Layer 8 of a small transformer language model trained on English Wikipedia (12 layers, counted from 0, width 96).
Take only the direct path to the model's output, skipping the later layers: a vector added to the residual stream pushes a token's score in proportion to its dot product with that token's output vector.

Output vectors of the tokens that the questions are about. A number n stands for (n - 500) times 0.0044.
" UTC": 446 559 485 649 462 448 431 367 491 538 464 478 548 480 615 484 671 700 675 436 217 470 482 474 466 462 549 245 583 481 739 510 451 670 483 528 653 484 656 591 592 660 599 459 563 398 707 420 376 224 626 603 704 693 571 305 514 465 634 483 642 612 480 525 373 562 503 329 641 412 585 564 233 553 700 554 509 576 468 349 576 398 483 620 285 566 463 612 383 600 747 583 652 476 772 638
"n": 370 445 613 406 497 387 492 452 450 518 459 307 489 549 401 673 659 301 234 597 594 561 433 497 520 445 348 276 616 474 541 433 692 490 541 424 515 415 546 445 486 495 572 559 386 436 340 453 585 580 455 505 423 579 515 535 497 476 421 400 510 720 444 497 609 488 508 557 360 448 596 403 490 467 516 432 500 405 440 470 366 616 397 560 504 541 519 650 530 505 434 555 362 513 446 434
"otes": 548 626 423 467 471 287 365 353 594 360 469 292 661 442 558 596 402 628 604 453 352 407 666 361 322 591 612 490 783 583 445 424 261 634 348 573 596 715 613 671 560 691 449 461 398 554 559 594 289 374 373 543 639 604 416 471 571 392 503 276 451 607 668 361 467 629 513 575 460 479 543 406 412 484 555 552 624 507 524 362 374 504 451 611 598 622 476 497 535 436 534 313 577 453 617 552
"-": 549 548 559 427 510 589 448 609 538 531 435 637 414 580 508 481 580 432 589 557 652 570 383 476 555 459 418 592 508 466 396 584 568 524 439 469 504 455 514 505 509 382 472 522 592 515 353 428 586 587 464 461 460 459 529 647 447 632 461 516 398 575 485 558 415 500 428 547 613 617 507 549 579 412 517 353 471 575 485 587 490 617 643 509 571 509 541 427 488 442 368 568 538 540 431 469
"shire": 411 440 449 768 492 232 466 511 662 317 737 320 680 535 589 377 446 650 427 503 524 409 454 486 445 595 393 480 559 347 630 555 189 462 511 609 741 619 572 392 633 559 342 416 312 300 524 544 407 538 508 601 368 579 353 508 508 415 468 414 541 405 596 372 469 605 570 534 305 271 763 616 299 343 341 534 325 483 390 512 519 620 755 703 511 631 618 762 323 708 661 511 528 530 478 447
"ournal": 613 466 490 672 490 500 293 518 634 429 496 624 690 437 542 683 520 694 482 396 472 479 599 463 321 516 512 526 642 465 560 612 350 382 612 646 753 607 554 650 460 569 484 799 409 278 462 489 284 373 631 592 589 687 373 318 599 353 571 466 451 345 850 474 494 628 439 525 480 386 719 602 432 403 537 504 460 319 634 310 747 289 474 637 458 515 465 698 320 566 607 383 390 641 590 655
"193": 548 602 479 460 450 454 503 349 505 455 561 708 492 444 638 647 603 609 536 458 513 458 472 487 391 528 332 543 530 649 623 625 359 551 591 617 654 516 500 508 491 432 455 616 532 346 489 691 635 561 487 617 506 620 552 452 472 552 536 570 453 412 582 427 545 483 449 458 556 516 655 444 516 559 425 653 497 433 634 403 611 407 484 502 365 423 397 651 500 512 570 517 358 584 445 458
"ers": 552 540 427 612 498 559 514 561 329 560 403 484 589 664 459 627 548 538 529 429 389 388 574 445 424 589 383 381 564 610 452 481 521 576 326 366 492 438 388 379 565 490 370 625 675 523 430 494 226 500 465 506 578 587 384 577 735 512 555 426 362 424 512 568 441 503 600 606 463 409 413 631 588 260 411 620 276 481 530 467 483 588 819 660 624 515 577 503 481 377 573 519 486 514 533 446
"well": 513 413 354 480 475 506 460 520 575 542 577 466 632 691 390 717 413 404 460 505 446 470 349 475 359 366 621 434 680 574 679 526 437 489 580 480 577 449 666 578 566 532 703 257 336 411 524 631 418 482 446 539 558 513 312 491 540 485 529 408 572 456 396 389 537 595 662 592 338 400 482 332 461 451 447 529 404 481 429 412 384 483 524 637 563 554 528 516 425 580 542 543 594 566 581 511
"icated": 226 468 478 581 430 373 655 442 543 513 713 507 561 520 628 645 619 573 486 551 400 205 403 686 255 534 511 432 690 704 762 432 466 573 665 531 439 598 500 653 526 612 481 715 454 627 600 543 390 401 527 544 741 437 438 414 407 607 506 313 580 532 486 594 522 466 416 550 328 580 689 550 243 346 695 664 559 511 426 317 595 625 604 491 380 443 485 497 447 543 582 477 558 428 473 516
"alled": 504 566 421 424 470 451 513 480 347 432 517 276 479 462 565 538 746 488 533 584 206 392 550 617 307 370 744 552 648 453 555 651 507 599 542 348 682 681 529 663 608 437 337 504 390 396 431 572 394 529 437 601 474 389 379 369 316 339 503 494 702 547 467 520 468 621 520 545 612 324 712 658 658 532 618 674 553 551 572 435 654 419 686 724 388 562 573 453 549 459 625 462 464 483 683 500
" ": 558 468 540 435 527 582 546 406 434 523 484 525 377 440 473 418 496 339 475 557 585 526 533 398 601 559 462 564 444 523 464 479 508 375 582 485 443 488 390 481 456 513 605 469 538 556 480 520 538 500 442 415 476 478 511 515 578 572 426 613 450 596 462 520 438 364 472 472 549 516 449 479 519 622 500 502 490 588 421 581 428 673 352 458 421 398 576 478 481 496 399 542 577 521 439 513
"lex": 449 361 441 528 484 554 513 503 493 463 426 429 610 491 478 474 695 527 590 402 600 370 567 603 443 391 564 356 500 500 563 579 430 564 552 444 555 505 541 363 644 569 603 595 498 464 657 585 308 596 538 610 403 632 485 609 459 430 426 539 428 476 446 425 552 554 537 528 418 433 554 609 449 451 630 736 329 428 558 360 586 394 565 405 579 409 410 440 479 542 695 444 345 469 644 582
"ently": 393 486 574 364 454 441 469 393 463 614 539 400 453 504 522 595 762 644 555 464 339 474 427 665 344 339 332 496 591 682 634 575 549 629 404 441 673 337 618 470 559 762 560 516 327 362 740 589 268 457 500 584 596 492 418 357 413 420 587 481 627 427 461 441 494 811 458 487 340 454 445 408 556 355 658 527 462 470 451 596 701 525 709 571 319 586 582 409 553 503 571 692 388 712 647 529
" Length": 466 321 439 639 453 414 579 510 618 523 629 629 535 566 550 762 507 560 524 439 390 404 609 559 471 551 772 381 518 605 729 537 200 818 717 465 528 688 439 624 460 509 584 629 599 402 556 476 522 319 574 680 624 646 538 482 561 622 503 535 708 492 509 398 503 504 454 316 423 434 607 373 378 375 671 575 662 453 669 338 550 305 590 521 500 486 429 513 557 596 492 440 480 723 647 568
"hel": 449 417 487 410 506 419 539 509 387 363 601 311 506 609 443 664 659 424 570 495 423 509 596 588 353 285 566 627 387 520 741 561 644 561 427 437 528 378 467 490 619 579 650 489 445 387 544 582 372 504 713 598 238 615 421 437 574 457 523 494 691 359 547 525 406 540 553 566 367 410 581 433 576 494 643 503 330 599 303 491 581 522 689 612 571 313 420 497 448 442 618 503 338 706 476 417
"ador": 489 186 545 520 492 235 460 503 393 444 573 395 719 531 721 446 625 709 524 488 427 545 743 602 360 353 478 433 512 551 890 472 588 454 689 574 607 476 536 393 526 584 456 480 591 439 647 447 407 200 628 665 557 515 439 323 497 640 443 405 546 440 491 490 489 741 510 434 651 440 511 525 382 448 455 560 416 412 781 500 513 529 488 582 515 637 334 662 525 597 389 436 382 493 470 524
"va": 398 306 489 463 493 332 463 578 507 306 508 442 545 568 550 602 488 765 600 495 503 497 514 412 518 348 419 573 441 459 560 461 532 661 627 577 552 428 504 395 626 528 497 591 457 376 631 656 473 534 551 642 473 568 448 397 587 573 425 541 461 519 489 407 530 666 516 461 667 389 469 559 429 387 590 634 610 497 415 481 532 373 461 413 555 623 346 508 325 449 546 533 243 591 449 550
"eries": 508 463 439 573 489 317 400 658 510 507 631 207 596 694 568 460 523 533 454 287 198 470 575 557 344 416 489 496 742 705 636 475 391 465 402 593 663 575 495 741 581 409 412 716 487 437 566 518 353 465 384 606 653 524 393 496 790 546 693 454 544 479 490 724 438 458 692 541 526 494 515 427 509 604 589 403 513 420 622 435 670 611 679 519 541 420 506 807 591 379 560 347 534 437 413 535
"standing": 365 500 399 527 486 423 296 331 425 402 572 633 696 787 624 730 466 636 618 539 251 500 444 635 450 271 541 522 714 466 728 698 437 685 533 548 545 392 523 541 506 446 462 721 370 507 579 453 424 366 479 635 519 698 418 636 594 609 510 689 727 553 457 419 382 508 571 537 415 469 496 353 444 480 458 773 342 335 614 290 548 458 630 559 520 576 573 490 621 689 504 474 441 603 706 535
"”": 527 369 441 656 488 247 281 508 734 445 613 595 547 658 516 398 641 534 391 475 275 430 484 485 398 399 544 597 727 565 614 610 472 545 648 690 477 460 549 430 541 542 443 664 348 131 521 651 397 404 771 520 974 778 390 575 349 504 447 527 656 500 613 594 376 802 777 354 470 489 650 554 404 330 735 549 560 596 587 442 664 338 790 471 305 588 568 496 576 643 592 561 642 484 591 556
"istan": 366 317 459 731 493 628 370 457 338 534 524 137 736 558 719 420 678 847 426 395 367 377 488 529 312 369 437 553 451 382 596 610 402 529 560 634 460 670 626 614 536 594 538 853 528 617 496 581 496 359 605 549 483 629 403 432 355 453 354 471 481 459 892 342 330 693 512 321 479 381 603 495 208 571 393 599 548 407 684 476 392 410 595 644 563 743 445 409 303 563 611 603 571 662 491 452
" census": 579 450 427 667 469 403 500 338 604 493 511 467 543 656 474 527 574 512 632 482 367 558 658 509 448 434 544 426 503 339 687 568 255 538 693 814 604 714 648 673 578 480 518 583 515 415 627 360 567 365 635 530 485 353 431 352 589 476 516 376 592 428 524 411 388 634 402 394 534 318 600 545 466 458 435 477 416 438 569 556 450 471 492 707 282 567 476 573 255 571 415 372 500 819 649 510
" I": 481 567 516 448 504 564 486 504 505 504 555 514 434 533 493 426 533 483 394 505 491 525 538 558 540 516 481 543 453 508 453 427 548 502 526 564 415 491 442 386 440 574 530 497 512 429 580 445 505 459 549 436 538 484 539 552 442 397 489 519 535 510 402 449 457 495 460 402 483 449 473 488 457 549 439 460 619 491 465 471 455 479 463 552 515 488 593 519 536 533 469 534 521 476 494 542
"ike": 421 339 360 444 474 453 453 494 511 451 494 437 506 500 509 425 609 630 636 433 552 333 485 489 463 529 590 485 457 612 626 430 458 507 431 548 547 621 524 581 470 390 484 552 296 500 528 638 412 381 568 624 543 534 544 251 613 464 381 427 471 430 533 587 495 575 583 208 360 389 588 305 522 463 482 441 592 429 694 275 728 579 407 385 522 386 630 355 466 517 524 584 500 529 667 557
"ination": 462 435 425 644 472 221 503 481 427 404 487 560 545 543 654 507 577 489 423 323 344 503 638 379 303 369 333 384 587 624 518 435 394 373 551 500 552 558 502 520 484 529 294 356 434 457 648 474 336 519 481 603 728 379 647 392 584 534 509 590 625 580 595 566 487 514 495 421 438 431 595 500 287 388 409 730 244 316 754 478 494 534 327 645 396 574 473 561 533 524 486 371 459 503 618 526
"aster": 593 512 562 543 485 445 497 494 492 365 452 398 648 636 531 550 675 455 589 327 467 371 570 413 394 397 718 506 401 484 581 539 486 389 553 437 535 546 601 625 522 607 412 614 461 624 383 530 271 468 552 599 333 550 712 531 288 395 443 457 650 248 641 500 514 554 421 269 376 503 396 384 471 415 567 548 525 388 559 515 673 514 531 617 542 500 459 597 505 530 438 372 490 491 370 542

Each question shows what one neuron of this layer's MLP adds at an activation of 1. A number n stands for (n - 500) times 0.0017.

n49: 588 595 363 505 531 479 513 644 523 427 519 584 512 472 426 490 501 465 453 533 463 453 631 626 638 558 593 464 472 430 408 448 419 485 448 557 355 492 403 366 447 384 590 610 378 429 519 574 452 565 501 388 561 438 386 475 464 393 648 521 497 438 407 563 483 427 513 514 581 476 444 592 463 499 422 513 611 576 447 491 462 421 511 400 478 528 406 596 403 607 537 568 320 428 339 519
Which three tokens does it push up most, strongest first? " I", "va", "”"

n178: 444 442 507 390 345 466 548 456 437 591 401 519 472 503 617 350 502 534 501 535 381 571 560 639 681 570 426 549 590 559 475 483 419 428 604 456 525 576 540 335 536 503 498 480 622 498 510 475 511 385 613 424 530 518 474 435 410 498 375 476 479 394 520 422 426 524 528 549 523 506 472 449 559 422 440 512 517 573 643 449 634 575 376 468 520 399 368 597 509 496 531 501 522 589 519 471
Which of these tokens does it push up most? "ador"

n176: 482 564 513 375 541 555 565 559 599 537 524 247 494 560 548 516 468 476 418 605 625 479 473 408 660 561 526 501 627 567 527 518 441 527 446 488 489 467 536 474 480 574 478 500 510 402 449 474 535 582 488 304 515 561 309 561 563 461 564 655 463 531 420 590 491 520 482 536 477 573 502 630 420 348 628 564 494 499 463 540 469 523 486 482 424 522 484 498 543 609 409 503 460 490 422 319
Which of these tokens does it push down most? "ike"

n58: 452 674 385 436 699 425 456 520 535 300 393 446 380 494 541 450 440 640 650 423 541 502 457 519 678 504 444 480 448 538 469 465 580 531 431 606 502 488 453 434 343 365 495 496 451 551 573 460 523 339 536 508 555 544 538 586 593 498 449 434 404 488 495 485 478 596 642 493 402 413 572 475 506 399 495 405 430 414 541 378 541 575 446 554 558 418 596 538 487 500 537 406 485 551 518 476
Which of these tokens does it push down most? "alled"

n136: 450 552 472 528 429 590 584 446 412 384 341 517 552 444 635 564 438 503 504 494 584 513 542 388 404 392 580 347 550 455 550 469 655 444 605 369 525 381 543 535 646 425 594 535 537 546 401 387 540 477 329 523 368 498 456 486 441 452 465 559 446 561 399 497 413 568 601 387 462 546 652 564 513 463 500 595 427 444 482 562 539 276 500 527 546 478 479 430 521 578 503 486 550 428 512 457
Which of these tokens does it push down most? "eries"

n12: 455 435 443 479 773 481 439 556 364 436 532 496 431 402 472 444 586 509 351 603 561 442 521 486 516 418 506 607 474 626 413 473 397 487 436 414 536 457 434 568 578 453 400 485 509 510 474 597 488 406 521 469 568 428 420 649 567 360 568 634 474 698 508 513 576 495 414 462 598 422 510 625 555 317 606 493 522 535 479 460 532 551 648 517 471 473 539 472 464 387 480 498 600 519 576 441
Which two tokens does it push up most, strongest first? "alled", "ers"

n127: 590 548 459 627 523 460 450 578 308 444 582 460 542 397 441 511 468 500 598 456 598 518 468 390 507 454 519 598 529 490 396 473 565 419 505 550 482 539 488 557 525 444 483 569 482 577 450 590 589 645 558 330 480 472 578 564 436 516 463 563 502 461 557 595 438 485 487 505 502 515 363 586 537 380 432 529 518 535 441 498 446 487 493 361 455 677 527 508 453 624 468 660 649 425 333 390
Which of these tokens does it push up most? "-"

n190: 601 382 615 527 506 374 382 604 413 676 427 457 497 366 511 448 537 457 543 515 490 453 532 515 531 619 488 437 432 521 479 415 465 464 465 501 565 433 509 512 489 535 522 579 452 401 463 616 546 522 591 636 422 472 612 454 505 589 548 315 567 486 527 498 519 505 505 603 487 504 525 465 602 589 614 457 508 594 382 528 592 505 489 385 392 579 538 531 366 475 449 528 492 589 495 428
Which of these tokens does it push down most? "standing"

n168: 548 450 403 533 516 419 567 556 450 392 535 522 449 576 398 503 547 619 539 419 380 494 409 502 527 614 506 372 432 669 605 437 620 359 462 653 405 514 378 588 484 376 491 563 592 506 496 461 470 506 388 297 513 446 459 482 601 452 482 673 494 460 502 560 423 538 587 488 432 483 517 460 502 625 525 450 441 520 639 524 552 436 548 512 600 491 439 573 563 401 642 469 495 511 441 512
Which of these tokens does it push up most? "eries"

n29: 505 486 440 403 415 348 494 390 487 449 432 570 564 482 488 500 529 593 592 480 314 576 463 520 573 464 496 439 515 501 489 511 506 604 376 560 400 476 374 538 469 425 593 424 493 634 456 494 539 470 471 397 448 416 554 506 492 508 487 442 486 584 379 514 536 589 561 503 447 575 517 410 640 610 554 574 436 553 503 586 519 498 649 551 670 580 517 462 670 586 471 632 473 424 530 650
Which of these tokens does it push down most? "ournal"

n171: 507 466 433 524 390 428 458 630 435 393 509 320 605 540 514 450 501 567 441 437 518 498 528 493 545 510 525 470 426 455 535 406 338 563 497 545 541 478 503 488 382 456 477 440 538 479 437 643 575 490 487 555 505 601 541 524 464 589 417 507 515 524 579 526 490 498 457 430 569 482 655 449 410 432 559 576 350 450 493 461 518 586 377 424 519 568 494 329 454 674 437 433 651 686 512 408
Which of these tokens does it push up most? "istan"

n189: 586 580 560 418 464 521 443 508 488 404 416 527 600 451 709 448 521 633 566 487 440 599 564 509 543 372 579 529 436 496 491 459 388 375 430 565 710 445 387 595 442 488 523 427 383 461 496 457 513 468 508 535 550 516 455 520 502 470 545 404 523 372 604 430 526 588 468 467 548 509 525 504 473 433 471 434 562 541 477 486 521 350 434 463 515 474 509 487 502 400 715 380 412 570 550 457
Which of these tokens does it push down most? "n"

n53: 462 550 507 576 578 405 592 419 434 660 631 518 531 422 515 439 634 694 594 374 528 540 576 551 463 389 479 446 757 544 506 464 552 609 611 570 479 523 580 563 508 436 474 614 542 575 401 470 528 553 417 469 435 518 535 430 593 539 403 489 643 516 528 653 547 549 542 473 570 545 505 564 383 330 502 579 495 664 606 498 437 398 399 385 487 445 577 485 486 524 271 456 651 489 473 516
Which of these tokens does it push down most? "hel"

n70: 524 436 469 480 427 551 441 358 452 557 500 520 447 352 425 437 430 491 514 553 510 545 517 381 534 421 566 578 370 520 399 639 491 484 479 531 458 487 469 467 535 407 555 515 596 633 529 434 490 360 528 351 631 450 523 599 441 588 562 578 447 464 494 577 505 428 546 487 495 562 486 481 536 433 476 402 464 435 371 463 365 584 499 445 501 446 542 580 507 587 499 644 456 501 443 489
Which three tokens does it push up most, strongest first? " ", "-", " I"

n159: 437 559 627 605 644 577 578 424 522 498 571 447 386 511 465 387 457 512 558 458 524 342 510 485 568 455 591 519 419 462 479 533 388 455 548 592 500 540 549 486 450 441 484 465 393 442 599 497 568 505 581 186 498 528 465 464 448 524 369 583 603 418 425 395 466 440 549 521 441 596 450 404 589 549 606 418 432 430 501 522 207 496 445 524 506 449 487 377 484 394 431 482 513 516 436 446
Which of these tokens does it push down most? "ournal"

n117: 472 602 575 496 513 479 454 557 515 351 426 460 366 665 309 428 448 515 385 482 507 453 563 390 379 471 538 329 457 557 599 545 690 577 530 548 626 427 494 543 545 546 431 561 472 261 517 487 460 437 490 621 396 440 414 482 473 509 575 502 462 542 576 543 552 524 562 452 482 308 458 615 356 406 454 435 338 613 499 357 545 530 567 473 597 467 553 513 523 429 452 370 457 407 558 435
Which of these tokens does it push down most? " "

n15: 398 524 621 442 562 493 588 451 378 414 506 480 550 570 329 393 546 625 517 420 482 463 429 514 420 507 387 611 572 507 512 503 455 576 457 434 323 614 412 486 507 551 530 430 426 429 541 564 507 544 461 423 458 506 558 458 387 576 505 538 566 558 387 565 459 534 456 437 608 573 435 457 499 414 415 405 417 517 516 467 372 283 639 468 511 418 498 518 472 443 389 678 364 350 591 540
Which of these tokens does it push up most? "ently"

n163: 379 433 408 591 337 553 556 485 464 452 624 437 469 628 514 458 412 475 456 440 500 571 446 455 382 312 507 446 502 585 436 495 380 569 508 416 468 596 409 616 412 397 551 386 529 425 503 478 598 485 458 586 443 641 611 470 475 376 463 494 602 500 560 391 613 525 461 403 475 448 612 515 525 628 541 423 425 521 515 497 480 475 490 489 522 553 528 433 527 484 516 622 376 462 564 534
Which two tokens does it push up most, strongest first? " Length", "istan"

n51: 591 458 472 553 474 563 456 498 530 473 576 521 450 571 301 421 392 505 474 647 517 454 572 531 432 534 526 499 490 532 591 442 520 441 434 549 481 604 290 506 503 513 351 544 598 527 424 664 407 418 521 418 549 352 460 570 551 564 608 458 452 441 326 522 402 435 532 484 560 357 407 575 499 549 491 578 407 575 613 561 429 526 618 485 658 583 478 509 584 391 363 469 472 418 567 659
Which of these tokens does it push up most? "ers"

n27: 554 396 502 579 366 513 610 492 443 582 459 411 651 608 379 511 437 606 582 547 454 556 492 579 513 511 391 403 486 488 556 500 438 438 374 414 572 582 498 644 751 509 512 511 556 472 451 448 519 502 566 638 542 605 613 372 492 546 434 511 490 539 493 524 440 370 497 530 529 523 523 490 563 473 546 506 382 555 539 519 682 467 449 443 492 428 481 444 482 612 628 449 564 446 485 443
Which of these tokens does it push down most? " I"

n56: 577 506 578 578 236 495 533 576 517 457 550 590 462 393 393 393 381 418 421 608 579 466 559 478 541 530 614 442 604 454 609 442 547 430 500 391 435 568 662 507 425 426 522 488 527 569 486 376 435 547 581 557 366 517 547 505 540 360 575 637 580 457 611 438 331 475 488 534 578 584 675 548 314 483 431 469 560 487 534 503 587 598 365 406 617 484 433 570 532 519 454 508 438 486 570 579
Which of these tokens does it push up most? "ournal"

n23: 426 554 548 435 432 436 439 459 514 592 643 595 462 582 531 530 544 462 433 640 412 474 421 415 532 337 460 449 514 540 582 538 519 541 558 453 435 531 404 447 446 465 480 566 516 541 420 465 620 502 524 537 441 531 503 537 592 408 544 511 546 329 428 441 589 578 427 564 547 453 445 378 500 483 469 553 477 441 515 614 531 531 497 508 597 692 515 506 402 506 412 581 557 475 458 512
Which of these tokens does it push up most? "standing"

n152: 458 406 492 629 383 507 430 433 464 583 449 449 609 533 592 504 632 528 417 369 389 525 518 544 600 540 469 458 535 533 580 422 448 581 534 535 445 585 456 580 490 538 475 472 450 519 543 643 482 419 404 430 544 418 575 595 515 474 452 598 524 536 579 495 506 522 560 435 495 593 575 538 294 422 378 539 555 375 550 494 599 532 387 439 468 420 438 570 379 616 640 439 445 491 491 471
Which of these tokens does it push down most? "-"

n76: 556 417 564 369 372 587 453 590 515 410 440 575 419 389 527 560 446 525 455 531 548 579 486 592 464 599 441 703 533 542 468 444 462 519 469 528 393 422 498 537 430 443 558 480 556 626 494 430 523 503 456 451 419 485 445 510 535 545 557 508 460 605 361 602 522 465 538 533 513 359 469 535 506 583 530 561 517 525 364 526 577 549 349 436 555 585 535 564 455 546 410 580 450 423 404 502
Which two tokens does it push up most, strongest first? " ", "-"

n28: 582 469 470 431 555 634 459 500 576 649 402 593 469 558 520 387 544 551 508 530 490 592 448 551 716 418 411 536 464 470 409 514 504 479 533 490 495 445 434 347 519 322 568 509 547 578 585 555 509 482 444 369 582 552 501 509 501 493 459 541 376 472 335 582 605 558 473 570 521 489 462 482 471 474 585 529 445 572 600 554 531 615 528 453 477 512 465 524 282 343 415 561 552 574 425 483
Which two tokens does it push up most, strongest first? "-", " "

n17: 488 521 513 512 341 490 529 625 423 435 495 522 658 458 530 527 448 457 532 560 648 459 392 456 66 504 438 541 407 646 501 469 419 311 492 461 447 449 434 492 498 523 517 408 541 545 525 455 574 587 626 701 447 468 484 491 590 466 498 490 488 500 324 457 417 432 448 367 495 482 523 532 505 571 477 593 464 417 499 488 553 495 443 436 558 478 466 455 455 540 474 465 445 409 481 513
Which of these tokens does it push down most? "”"

n147: 459 431 311 530 309 484 436 475 478 481 473 646 491 560 538 597 674 566 590 604 435 438 573 398 649 392 428 625 424 482 510 443 499 483 427 474 480 471 492 348 530 369 479 482 492 510 535 611 475 483 543 380 614 327 620 588 387 444 474 461 477 456 463 441 425 512 601 483 538 522 499 523 438 544 553 516 558 473 578 477 401 443 640 501 668 459 515 499 415 536 534 485 456 501 436 548
Which of these tokens does it push down most? "n"

n160: 576 589 359 467 547 410 276 575 499 564 413 478 481 440 465 513 500 515 586 488 533 458 515 520 493 346 530 479 554 464 350 598 450 704 417 668 587 530 516 584 610 550 534 475 512 513 502 564 375 474 430 522 520 543 589 498 585 399 439 563 545 701 463 539 396 469 351 468 581 525 458 517 456 545 448 466 475 535 539 503 376 461 435 589 596 445 566 530 584 444 468 492 539 419 503 400
Which of these tokens does it push up most? "otes"

n18: 469 561 398 509 666 539 516 412 485 427 455 512 483 541 649 400 505 523 478 640 406 535 457 547 523 433 449 569 493 560 444 596 565 520 611 537 570 509 478 336 536 514 518 518 456 571 504 469 536 471 533 431 491 554 566 479 486 757 464 644 687 488 412 660 486 665 446 441 378 472 480 535 566 474 528 467 444 367 663 470 445 487 531 512 592 565 485 543 422 369 498 362 351 670 554 451
Which two tokens does it push up most, strongest first? "standing", "ador"

n148: 554 432 562 500 520 514 481 482 547 533 449 428 450 355 482 568 491 442 625 386 405 354 370 596 370 466 568 320 576 467 473 495 475 381 488 467 641 555 579 449 572 524 429 446 399 385 444 482 533 501 483 391 567 623 452 554 403 531 516 464 437 577 667 586 520 437 411 453 569 301 379 714 416 428 478 464 483 494 411 535 476 416 494 437 423 607 473 482 563 487 455 404 503 368 544 564
Which of these tokens does it push down most? "hel"

n74: 572 445 498 572 739 469 563 626 449 492 615 542 476 464 603 540 567 522 511 432 471 545 573 541 563 345 498 585 425 461 309 542 604 552 434 580 357 655 380 684 591 479 553 456 391 537 544 463 596 389 354 502 440 504 415 491 541 483 408 398 439 583 518 578 481 564 593 447 539 545 484 336 442 423 594 435 449 374 518 611 445 520 435 588 696 534 469 478 497 554 578 524 454 440 416 489
Which of these tokens does it push up most? "istan"

n108: 608 481 542 412 572 597 390 475 460 484 519 523 601 633 578 487 514 488 526 529 544 581 431 551 659 328 501 470 461 549 515 448 513 661 404 523 415 579 677 512 462 413 478 639 508 470 501 608 411 412 480 424 329 466 407 539 526 455 532 599 493 471 494 579 684 549 459 475 488 436 534 448 462 556 458 526 478 554 591 521 605 567 417 514 606 420 580 488 570 495 576 486 409 521 520 550
Which of these tokens does it push down most? "icated"

n107: 517 526 477 566 592 546 514 686 483 519 480 516 446 513 456 498 364 422 353 433 412 451 409 673 303 409 520 490 437 618 452 528 554 490 614 446 510 629 529 353 492 654 589 470 603 470 501 489 509 476 417 722 502 646 485 448 476 568 548 570 502 502 411 584 395 507 493 567 463 453 369 408 609 627 496 579 472 459 617 394 398 516 393 533 507 513 566 456 529 460 513 506 604 580 359 620
Which of these tokens does it push up most? "well"

n21: 466 480 628 672 568 436 437 477 457 531 524 499 558 534 532 571 413 492 459 468 428 603 380 590 274 490 601 446 563 483 438 474 620 489 423 357 510 600 320 435 616 438 428 552 580 468 439 507 526 490 388 580 458 522 553 467 522 431 524 472 303 449 459 384 661 491 558 477 550 509 421 525 586 410 553 562 606 591 538 649 380 605 454 474 504 471 577 587 455 654 394 463 454 518 486 510
Which of these tokens does it push up most? "ers"

n94: 353 506 386 633 560 385 526 467 297 512 531 548 540 508 469 539 558 618 417 575 376 432 513 454 654 459 509 421 464 584 437 553 630 589 448 467 524 487 497 475 516 483 467 539 471 443 540 558 588 396 480 403 463 518 484 352 442 467 329 590 566 471 463 550 507 458 556 385 437 605 415 464 549 524 514 466 423 465 542 565 679 443 551 625 555 405 440 499 517 436 480 378 586 529 534 575
Which of these tokens does it push up most? "standing"

n19: 537 466 444 319 326 434 551 417 492 576 500 631 607 456 570 457 548 460 529 535 420 474 521 399 493 384 483 385 567 496 492 494 404 411 469 453 510 471 620 535 490 323 590 594 430 533 427 457 505 515 520 582 339 489 347 517 499 480 528 465 563 458 657 557 590 468 528 514 567 543 527 541 624 480 430 559 402 540 416 588 549 453 602 601 442 488 526 465 494 503 403 565 489 514 619 485
Which of these tokens does it push up most? "alled"

n166: 531 449 307 625 604 541 539 498 397 612 508 454 487 524 506 605 590 587 389 577 361 473 482 527 518 418 430 506 611 392 430 523 482 478 553 521 523 542 470 451 438 444 437 481 496 552 562 480 457 493 524 472 496 481 528 479 482 633 670 515 546 498 473 597 329 536 355 581 510 553 504 388 443 424 454 487 493 399 431 545 350 535 638 494 608 576 446 648 353 493 507 542 435 578 480 498
Which of these tokens does it push down most? "ike"

n80: 429 477 423 559 491 575 598 578 443 507 635 477 488 506 640 392 510 518 414 563 538 432 587 625 305 482 508 465 581 489 535 408 698 417 537 524 508 432 635 509 490 535 365 469 576 527 526 549 516 398 608 466 610 506 556 442 505 464 526 412 463 436 600 526 509 329 543 479 470 429 537 509 385 445 500 514 506 540 534 502 548 435 427 500 496 548 473 512 473 417 610 569 660 383 515 491
Which of these tokens does it push up most? "icated"

n86: 513 446 474 477 420 463 655 487 445 476 435 504 602 406 507 558 605 571 498 421 485 616 457 478 549 379 505 525 540 593 437 498 482 552 391 452 514 554 416 556 449 397 373 533 479 678 591 557 404 553 378 350 447 433 573 443 497 404 433 540 563 486 460 440 497 495 484 501 383 552 499 525 576 533 537 461 471 553 520 612 548 563 498 556 576 533 429 514 596 524 538 594 425 454 585 473
Which of these tokens does it push down most? "”"

n91: 547 500 333 361 672 500 518 519 553 521 520 508 533 508 519 526 471 380 475 373 518 526 495 594 384 606 595 485 589 532 513 405 534 296 450 519 467 528 647 514 417 492 552 467 487 458 612 536 566 615 538 593 509 373 539 398 444 546 560 428 509 573 513 513 517 407 529 494 543 596 340 501 482 532 392 548 440 530 471 543 458 484 493 387 527 615 630 419 361 448 480 739 571 580 393 447
Which of these tokens does it push up most? "well"